Layer 2 of a small transformer language model trained on English Wikipedia (8 layers, counted from 0, width 64).
A neuron adds its activation times its output weights to the MLP's output. To switch it off is to set its activation to zero at one token and run the rest of the model.
A neuron's activation on a vector x is SiLU(gate . x) times (in . x), where the dot is the dot product.

Input weights of the MLP neurons that the questions are about. A number n stands for n times 0.0065.
n0 gate: 6 -23 -16 -29 19 -20 13 -48 35 -69 -11 -46 -17 31 50 26 28 37 19 -6 23 8 11 44 6 -75 19 18 -5 0 -30 -17 4 32 -20 10 -1 -3 19 -5 -2 -6 -23 0 -9 2 23 -15 33 28 4 -4 -14 37 -25 -4 2 -33 5 42 -21 -16 3 -17
n24 gate: 7 -19 -3 1 -5 -18 20 17 50 24 -27 -10 -16 36 -23 -6 50 -21 -47 -32 -25 7 19 2 -16 18 -4 -8 -51 -7 -22 26 -23 -5 -47 18 18 -19 -13 -5 -31 24 -4 24 -21 -8 16 -2 24 17 23 31 3 11 -25 2 -23 -1 30 11 15 -18 6 -9
n59 gate: -24 2 17 -35 -11 1 51 13 41 -54 24 -6 -3 11 32 22 16 3 0 5 20 33 -3 19 19 -13 55 -15 -39 -2 -27 0 36 23 -45 -24 -16 27 5 -26 21 0 27 0 -32 -27 54 -9 -21 -9 -33 9 -5 -40 18 6 11 -27 8 -35 46 7 8 19
n84 gate: 0 29 -20 -4 5 -13 6 24 -12 12 -15 -40 -10 9 -26 -2 17 -21 7 -15 -7 44 20 6 -7 9 34 -4 4 -10 -95 2 3 15 38 -15 1 9 -27 -4 14 -76 30 -21 -5 0 37 -2 11 8 -8 -1 49 -17 -11 -15 12 -47 25 -2 17 3 19 -5
n91 gate: -24 5 -11 4 -3 -7 25 -32 -48 -54 -32 -7 6 10 27 -20 7 -30 5 49 47 -4 15 15 35 -38 24 27 9 52 -51 -18 -15 26 -23 -16 16 -33 6 8 21 -31 -25 -75 23 -20 -7 11 23 -19 -5 -27 0 -11 30 -17 37 0 22 -12 -30 10 13 31
n139 gate: 1 -25 -34 -15 -36 -17 31 -2 33 31 -20 -18 -17 18 -18 18 -20 4 -31 11 16 6 -33 -27 -23 1 32 -24 -3 28 -23 -19 2 -17 44 -2 27 16 -30 6 -31 6 12 1 30 22 -14 -57 33 -1 11 16 -56 72 -4 -1 20 4 9 41 24 38 -5 10
n149 gate: -22 13 37 9 2 11 -49 -14 -26 -23 2 -8 -15 -50 -31 -32 -46 13 34 -16 8 -23 28 -1 3 1 -10 48 -6 -36 6 20 17 59 -9 35 46 -3 24 -35 -7 -59 -6 -44 13 23 16 -29 8 8 26 22 1 -5 -40 -23 14 -42 -27 35 -9 -47 -20 4
n0 in: 24 6 -3 33 25 -10 -47 10 -28 -3 -11 6 -10 4 -32 22 -17 10 8 26 -33 -19 3 10 -19 -6 12 -1 13 -5 24 -34 11 8 5 -4 -2 3 4 44 28 8 50 2 27 -2 -39 -29 -6 -14 3 5 -26 -39 -45 -13 -19 17 -1 -18 -38 -7 -37 -31
n24 in: -17 33 -38 -16 2 13 -6 -27 -3 12 -20 19 -28 5 5 14 35 -18 -15 39 -26 -27 -38 -18 4 26 -29 -23 -38 20 -25 10 9 11 1 13 -15 38 2 -39 -37 -28 -12 47 16 -8 -16 2 17 -13 -18 19 0 -31 -20 -1 -26 3 14 -13 1 32 -43 -7
n59 in: 1 -27 -49 -23 -11 22 -3 -5 -4 -22 -6 14 -55 45 26 -18 -7 9 17 -2 17 -39 9 -52 11 1 -32 -13 12 -14 -25 -16 -53 9 32 -11 12 29 9 22 -29 11 -43 -16 2 -11 -7 -14 4 20 36 -21 20 8 28 5 -1 44 47 1 -18 6 24 27
n84 in: 23 -11 5 6 -34 -14 -16 -11 -18 13 29 14 -3 16 5 -30 24 -30 8 19 19 0 21 -54 -5 22 36 -11 45 -20 -4 39 -3 31 7 -3 14 -25 11 -7 -40 47 33 -2 34 19 33 17 -44 10 23 -1 20 -7 16 -29 0 -25 -9 17 5 -2 32 -2
n91 in: -10 18 38 -6 3 18 40 17 -26 -11 -30 17 -14 -17 35 -4 30 2 12 17 28 2 28 48 28 1 -31 20 58 5 19 18 -11 2 11 3 17 -27 -4 4 77 4 -8 -15 -8 -14 38 -24 -16 3 -11 -7 17 7 46 2 -14 6 25 4 13 -28 5 48
n139 in: 6 15 13 -10 -10 22 13 -12 1 -1 -1 -5 3 -25 5 29 -20 -24 -4 -25 6 -21 -4 -9 -32 1 1 51 29 38 49 -3 -21 -46 -19 -4 -38 -55 -19 43 29 8 2 -44 14 1 49 37 5 49 -30 -11 9 -21 3 -2 -7 18 14 -1 5 24 -5 -4
n149 in: 23 19 34 -21 44 41 22 -7 -9 -11 -22 -21 -12 9 -7 -14 -20 -17 40 25 -12 28 14 12 6 40 -22 -14 13 -18 19 -4 5 33 12 27 13 17 1 51 7 -14 -18 -11 0 -37 18 -12 12 1 24 25 18 -1 -22 -17 8 23 26 4 -18 -33 36 17

Output weights of the MLP neurons that the questions are about. A number n stands for n times 0.005.
n0: -2 19 -10 27 16 -18 -33 28 -7 -46 21 26 7 -25 24 7 2 -1 42 -9 -5 14 75 7 -75 19 38 9 -1 -27 -2 14 34 -40 -12 4 1 44 -22 -24 17 -6 14 -4 -42 0 -29 10 -20 36 -48 10 -4 -28 -21 14 89 -1 -1 2 -21 0 2 -13
n24: 18 49 -18 18 61 -8 9 -3 -3 3 36 -65 25 36 -7 34 -31 -26 13 27 5 38 14 15 -7 -6 42 14 -4 -35 -2 0 -36 -49 12 22 1 51 19 44 40 19 -33 -32 13 -16 7 23 -9 18 22 -25 19 23 -32 24 -23 19 2 -37 29 3 13 -60
n59: 19 2 -31 60 22 30 5 -35 -55 -26 -32 0 10 -60 -16 -21 -8 -15 10 -48 2 -14 -62 30 8 3 20 -6 8 -19 -1 -29 -32 -43 18 -6 -17 -7 15 49 16 8 7 -11 -12 -20 7 -8 -10 31 -33 55 -21 37 2 56 -9 -10 32 -1 -34 23 -95 47
n84: -24 17 1 42 -48 27 -48 50 -15 -14 3 7 -45 -17 29 -10 -35 -3 -11 37 -16 -14 4 -2 20 -13 -10 2 -47 -27 -11 -18 -7 -27 7 -12 -4 -8 47 4 27 26 -93 -8 4 6 -40 23 20 -8 -21 9 -13 -52 -9 34 67 5 -20 9 -3 -37 -27 -13
n91: -23 15 -10 -1 8 0 5 -37 2 20 49 -81 13 50 -11 55 -9 12 53 -39 12 9 -63 14 -23 -12 -4 22 14 32 19 20 46 -25 30 14 -2 24 -28 8 -20 25 -14 3 24 -37 -44 -8 -9 -10 -17 -25 -31 -25 -64 14 -29 -76 15 -29 28 -37 25 18
n139: 8 1 -33 -41 -19 24 -20 39 34 -4 -38 52 17 -10 51 4 16 -17 -46 44 18 -4 68 41 -10 0 25 -9 11 3 -36 -4 -7 -8 -50 0 -34 30 -16 -15 40 -30 -24 -12 -39 4 -8 -49 -36 2 -21 -16 -25 -8 -5 -7 23 22 -48 46 -71 2 3 16
n149: 35 -46 7 19 3 -30 18 3 42 28 15 29 7 28 17 2 17 -31 73 32 40 3 -37 -12 34 -3 -18 36 -31 50 -21 12 13 -14 -33 -21 -34 0 -5 51 29 2 29 66 -14 10 -9 19 9 0 -72 38 25 -53 20 13 26 -17 -1 -2 17 -3 8 23

Each question names a token from some text and the token that comes next. It shows the vector x that enters the MLP there. A number n stands for n times 0.034.

Then comes g, the gradient of the next token's log-probability with respect to the MLP's output, scaled to length 1. A neuron's effect is roughly proportional to its activation times (output weights . g). A number n stands for n times 0.0064.

" of", then " s"
x: -2 -12 -2 -8 18 -9 0 -14 27 1 -7 -24 -17 7 -12 2 -1 27 17 -17 22 37 -17 31 17 5 2 22 -10 -12 -43 13 16 -23 41 13 16 1 -30 -2 6 -22 -17 2 2 -13 -8 -3 -28 -10 19 -36 9 17 15 -15 27 0 1 27 2 51 -2 13
g: 4 14 -23 -18 -6 12 -43 1 -4 14 19 3 16 -7 20 -44 9 16 -1 9 -1 -15 -30 -12 -6 -28 -30 8 6 11 11 16 38 -19 -52 11 -18 4 10 -20 -20 -3 -11 16 -9 41 -19 6 -8 -15 5 -19 14 -10 13 21 2 19 11 15 -26 7 46 22
Which neuron, switched off, raises the next token's probability most? n139

",", then " the"
x: -11 -11 1 -14 9 -11 16 -2 -11 13 -13 0 9 27 -3 -13 8 -18 -19 3 15 9 9 0 -37 19 14 18 -11 -11 -24 -16 -3 -19 -6 -15 -5 -19 18 5 11 3 -12 -3 20 27 3 -47 -8 -36 36 -41 4 11 -12 7 -10 -15 -8 -2 -8 12 -25 -30
g: 1 -18 3 -24 47 27 3 4 22 16 -10 -10 -2 18 11 -16 -27 11 7 -17 10 -23 30 4 11 14 24 1 26 -5 -5 4 -52 9 3 -7 23 -8 3 22 6 -28 19 -12 -2 -21 -44 -23 -20 6 -4 -2 13 25 44 -27 20 -1 -40 -15 -2 -7 14 9
Which neuron, switched off, raises the next token's probability most? n139

"ar", then "is"
x: 8 21 -6 31 13 -3 12 -13 -15 15 -20 1 -12 1 18 -12 18 23 -5 -6 4 32 22 -41 5 9 -32 -16 24 5 -40 -27 -7 7 10 5 -19 9 -15 4 -5 -7 -6 3 -10 -11 -11 6 5 -7 5 -28 33 -11 34 20 -12 13 7 -11 34 -6 75 2
g: -19 -17 -13 -15 -12 -31 0 16 -19 -8 -5 2 -34 -30 -33 18 8 -34 37 -31 -3 -31 -23 -7 0 5 24 -11 16 -2 3 -27 3 -11 30 -13 19 20 7 6 34 3 -22 3 5 -43 -14 1 4 24 -8 1 -30 -2 11 20 -11 -9 17 -30 12 -1 40 16
Which two neurons, each switched off alone, lower its probability most, in order? n91, n84

"an", then " B"
x: -29 -13 6 10 -30 25 -30 0 -27 -18 -4 -7 19 15 22 -18 18 -37 -11 -4 -4 1 -6 -9 17 -11 26 43 7 18 0 24 -12 -25 38 -2 -11 -25 -32 30 35 38 -13 1 -5 7 1 -8 11 -11 -6 -33 20 -13 25 22 26 -16 7 -36 -23 56 7 13
g: 11 23 15 -45 7 -6 1 -15 5 7 -6 -16 49 -45 11 -12 -35 17 0 19 5 26 -26 0 -16 -4 -6 -6 8 -16 -15 18 17 -12 2 -15 21 -10 -2 0 30 -4 13 -16 -34 0 12 -16 -16 -1 30 -2 7 -17 -16 34 49 -30 5 -26 20 -15 -7 1
Switching off which neuron hurts the next token most? n91

"r", then " "
x: 6 -9 -3 -9 10 -19 -52 2 -24 28 39 -4 -10 19 9 -29 10 21 47 5 -20 -15 19 -43 23 16 -8 3 17 -13 -21 -17 9 -2 -5 19 -7 13 16 13 22 -5 -33 -5 -3 31 0 -4 -19 -5 4 -24 -1 -14 0 -7 -40 44 17 12 30 4 20 -3
g: 1 -14 -3 -39 -10 -27 -24 7 -11 -31 8 0 -4 -33 -17 9 -6 4 -14 6 -16 -19 20 14 -20 -14 -23 -18 -17 -3 36 1 -44 27 10 8 9 -25 -13 -30 -17 -41 -4 12 -9 -10 -3 17 -4 -35 -2 8 -3 11 -1 -11 -48 -17 22 -41 25 -10 4 -4
Switching off which neuron hurts the next token most? n59

"l", then "y"
x: 23 15 -22 -22 7 3 -24 -22 -10 13 22 13 3 -8 61 -22 -14 0 -14 37 14 -8 -13 -23 -11 -18 -14 -6 34 0 37 -8 -19 -1 22 10 -20 -61 -40 -18 -2 20 16 9 16 -19 10 16 -17 -7 5 -20 14 -22 20 36 -23 -1 -10 -47 -23 -1 15 -14
g: -5 -39 -14 2 -7 -19 -16 10 -12 40 9 7 32 33 -36 3 1 -4 -18 4 -10 2 11 -15 -12 11 -21 31 30 -13 -13 -24 -1 -3 16 -27 12 18 -32 -18 -14 -23 -20 45 -7 -26 -10 8 -2 -23 -15 -11 28 -37 6 -31 19 13 18 11 22 -8 3 10
Switching off which neuron hurts the next token most? n59

"F", then "it"
x: 4 -1 -26 12 6 -21 12 -21 17 18 3 9 -9 34 20 -35 -16 -14 -20 -20 -25 15 -24 18 -8 -12 -17 -4 -22 26 -10 12 6 -79 -16 25 8 14 2 -6 -10 -34 -31 5 13 21 -1 20 -24 20 -1 -23 13 20 -3 -9 -36 -7 8 19 13 -12 24 -1
g: -8 6 19 -32 3 -13 -13 -2 -13 -5 13 -4 33 26 -20 -23 11 23 29 15 -20 -44 17 10 2 9 45 -29 7 1 -18 8 10 -11 10 -18 -24 -39 0 -12 -4 41 -20 10 21 -15 -10 10 -23 -10 -29 -12 28 0 -4 -8 -30 1 -39 -21 11 -14 -1 -3
Switching off which neuron hurts the next token most? n24

"u", then "m"
x: -20 17 22 -10 2 16 16 1 -8 -2 -6 -28 -11 7 -37 6 -40 13 22 -2 -43 -4 2 -4 0 -39 18 15 29 12 -7 -7 -1 -40 -5 1 -20 -17 -15 2 17 -18 -37 -2 -1 -10 -22 -30 -6 21 -8 -31 27 -29 -25 -13 -6 0 -6 8 -9 -10 9 -23
g: 8 27 1 -27 25 33 1 -33 -35 -16 -31 -16 8 0 -5 -4 20 0 -1 2 -16 -7 14 -22 4 5 -8 32 13 -16 -11 5 52 25 -21 -24 -8 -26 -11 -33 -10 8 11 29 -13 8 -11 -11 -16 43 15 12 -24 8 8 -21 5 -9 -26 -26 -12 -19 -25 11
Switching off which neuron hurts the next token most? n84

"f", then "er"
x: -10 4 -38 -4 6 3 11 -6 20 10 8 5 -17 25 18 22 -1 6 -21 -6 -31 20 -12 12 -7 10 -28 -27 6 5 -19 10 28 -8 30 15 -27 17 -32 -3 -5 -29 -16 1 -17 8 22 48 -19 -25 -17 -37 25 11 16 -5 -31 -2 -34 -13 -13 22 9 13
g: 23 -9 -4 17 9 29 46 11 -3 -2 5 -7 15 -53 -4 26 0 15 7 15 38 -19 28 12 1 19 -16 -3 0 -5 48 38 -22 -12 1 -35 -4 -21 -2 9 -11 -26 18 7 8 2 -3 -4 -5 -6 1 -15 2 18 34 27 -6 -9 19 10 -36 11 -18 -24
Switching off which neuron hurts the next token most? n84

"p", then "or"
x: 1 4 -25 3 -19 -3 38 -38 -15 -9 28 -3 2 5 6 -16 -23 -1 -42 5 3 20 -26 12 36 -33 5 -7 9 26 -22 5 41 -26 7 11 -21 10 25 -41 16 -22 3 4 5 -9 15 -7 -7 -12 -16 -31 2 23 16 5 23 -13 -27 36 13 10 36 -18
g: -3 40 -2 -26 12 -14 -23 3 7 -21 -26 -13 -19 16 43 25 18 20 -5 -14 -19 11 -12 35 21 7 -11 -13 -27 -4 -10 -3 10 -10 16 47 -6 -1 15 -9 -10 12 9 -14 6 -17 57 26 2 -10 -7 14 9 39 -25 -8 -11 5 -17 -28 12 4 24 6
Which neuron, switched off, raises the next token's probability most? n149

"c", then "om"
x: 1 -29 -50 -17 -27 1 1 14 -23 23 4 1 -30 -1 -10 23 60 28 -17 -24 -26 1 -25 -12 4 1 -31 -2 -4 -8 -24 -30 -12 -7 57 31 -12 6 -10 6 3 13 7 9 -16 -17 23 5 6 15 -16 -21 0 -5 3 -20 -29 3 -21 -19 -27 -37 17 -6
g: -20 -27 -11 2 39 1 -9 5 -38 -13 -20 -13 16 -7 -8 -11 16 50 8 -7 -34 -24 -17 1 18 20 19 4 -26 -27 3 -40 7 15 -23 -20 28 -32 -8 -5 -1 16 3 7 0 -17 -20 9 -4 11 2 9 14 -8 -34 13 36 11 -6 16 22 41 0 3
Which neuron, switched off, raises the next token's probability most? n59

"on", then " d"
x: -3 -13 14 16 -1 12 -62 20 4 33 -5 -6 -32 -1 -29 -3 -21 -10 -16 33 4 24 -22 12 -7 13 -18 -7 -12 -15 -6 -16 -20 2 49 -7 0 -1 -10 34 -16 -10 -2 -4 13 -62 -9 0 -7 11 4 -27 35 -39 27 -9 4 -19 0 4 7 9 29 25
g: 21 1 -25 21 3 16 -19 21 -10 37 4 8 3 -17 -13 -28 -20 10 11 29 9 -7 -25 -42 49 18 -30 27 -15 -24 -19 -1 10 -18 -9 -9 -10 0 23 -13 -7 -4 -14 22 -2 8 -17 9 -36 11 1 -41 41 8 -6 6 6 -1 24 0 12 -11 -22 26
Switching off which neuron hurts the next token most? n84

"e", then " to"
x: 9 -18 -11 -28 11 4 -25 1 -35 -11 2 3 -5 11 -17 6 -5 1 28 8 6 8 -6 5 5 -15 1 2 50 19 31 26 3 -3 13 -9 -25 10 -32 -40 9 33 -19 9 -7 40 2 -8 -37 -15 27 -17 8 38 2 16 11 26 6 -7 20 3 6 29
g: 8 36 36 12 31 -5 -49 0 0 -19 21 22 -30 -4 -6 -11 32 61 -5 5 -2 -28 14 -8 -12 -4 10 8 2 36 0 0 -12 16 36 15 -10 -32 14 -6 -16 23 20 -5 21 -32 10 6 9 7 -4 3 -2 -13 3 -21 -6 14 -14 11 -14 22 18 -7
Which neuron, switched off, raises the next token's probability most? n24

"\n", then "=="
x: 17 -34 11 21 -20 1 21 6 9 -6 2 -15 -38 -3 56 7 15 17 -22 26 -11 23 -39 -8 -16 -45 11 -5 10 16 13 31 19 14 9 -32 13 -12 47 -11 53 10 -24 -1 -18 -4 -6 -9 7 8 23 -19 -8 -15 0 22 -21 -17 -1 28 -3 0 33 5
g: 5 -39 -22 -21 19 34 24 -28 4 -11 -11 6 21 -1 12 -11 -26 0 34 -12 9 -10 4 -23 22 -26 42 -2 -5 -6 -11 39 -5 0 9 -15 -10 -5 0 -9 2 -11 -39 -22 22 -15 -16 5 13 2 11 27 24 26 -3 -30 15 18 42 -21 10 26 13 -18
Switching off which neuron hurts the next token most? n0

"a", then "z"
x: -28 0 -1 -6 -9 13 1 -15 31 -19 4 9 38 -31 -6 -2 -10 -1 19 14 27 6 -11 -8 3 16 15 2 3 2 24 -36 -33 -44 12 -17 -15 11 -14 7 20 15 -21 11 16 -4 -12 20 4 43 -1 -31 -9 20 -13 -33 23 38 -9 -12 -7 8 6 30
g: -1 -17 13 -14 33 -2 14 22 -6 -37 17 7 -16 2 -13 1 4 -18 26 -2 -23 -57 21 2 -21 9 1 -30 -8 -30 -23 -13 -53 12 31 -17 26 30 10 -6 -11 8 -8 -8 -2 -10 -15 5 22 1 7 24 -7 11 -10 11 22 -11 -18 22 7 -16 -36 -20
Switching off which neuron hurts the next token most? n84

"e", then "t"
x: 15 -4 9 -31 10 6 -26 15 -27 -23 -1 -5 -10 6 -6 9 -22 10 12 -10 7 5 -17 11 8 -10 -8 2 18 16 13 6 -12 -24 19 -14 -32 21 -9 -26 -5 13 -10 15 -11 18 11 -13 -34 12 18 -21 9 -12 -22 8 -6 21 2 3 -26 2 2 39
g: 0 -12 -22 31 -36 -13 -30 -28 -44 -4 18 -20 -14 29 -10 -4 3 -8 29 -24 -30 11 -7 -11 -10 -7 -21 -2 18 -8 -17 0 -1 -28 21 15 -3 34 13 7 -24 26 32 -25 -9 6 -6 14 -6 -28 -10 -4 20 -35 26 -14 -17 -16 -12 -11 22 2 -1 34
Which neuron, switched off, raises the next token's probability most? n91

"e", then "g"
x: -3 -5 23 -13 32 3 -54 18 -3 -8 9 2 -14 27 -44 -6 3 -13 18 -27 2 -5 2 2 0 4 12 2 7 -13 5 26 26 21 11 -9 -33 19 -8 -32 12 -36 -13 8 3 27 -13 -8 -24 5 29 -21 16 -10 -7 12 -15 15 14 3 -26 -21 12 33
g: -8 -7 39 4 6 -23 -2 35 16 20 20 1 19 29 -31 -4 -13 -4 -25 27 26 -21 -17 -8 -1 15 22 -35 -5 -27 40 -13 -4 -9 -31 23 -10 -13 27 2 -26 39 -6 4 0 11 33 -17 27 14 2 -19 13 -4 -33 -25 1 0 16 4 1 -15 12 -12
Which neuron, switched off, raises the next token's probability most? n149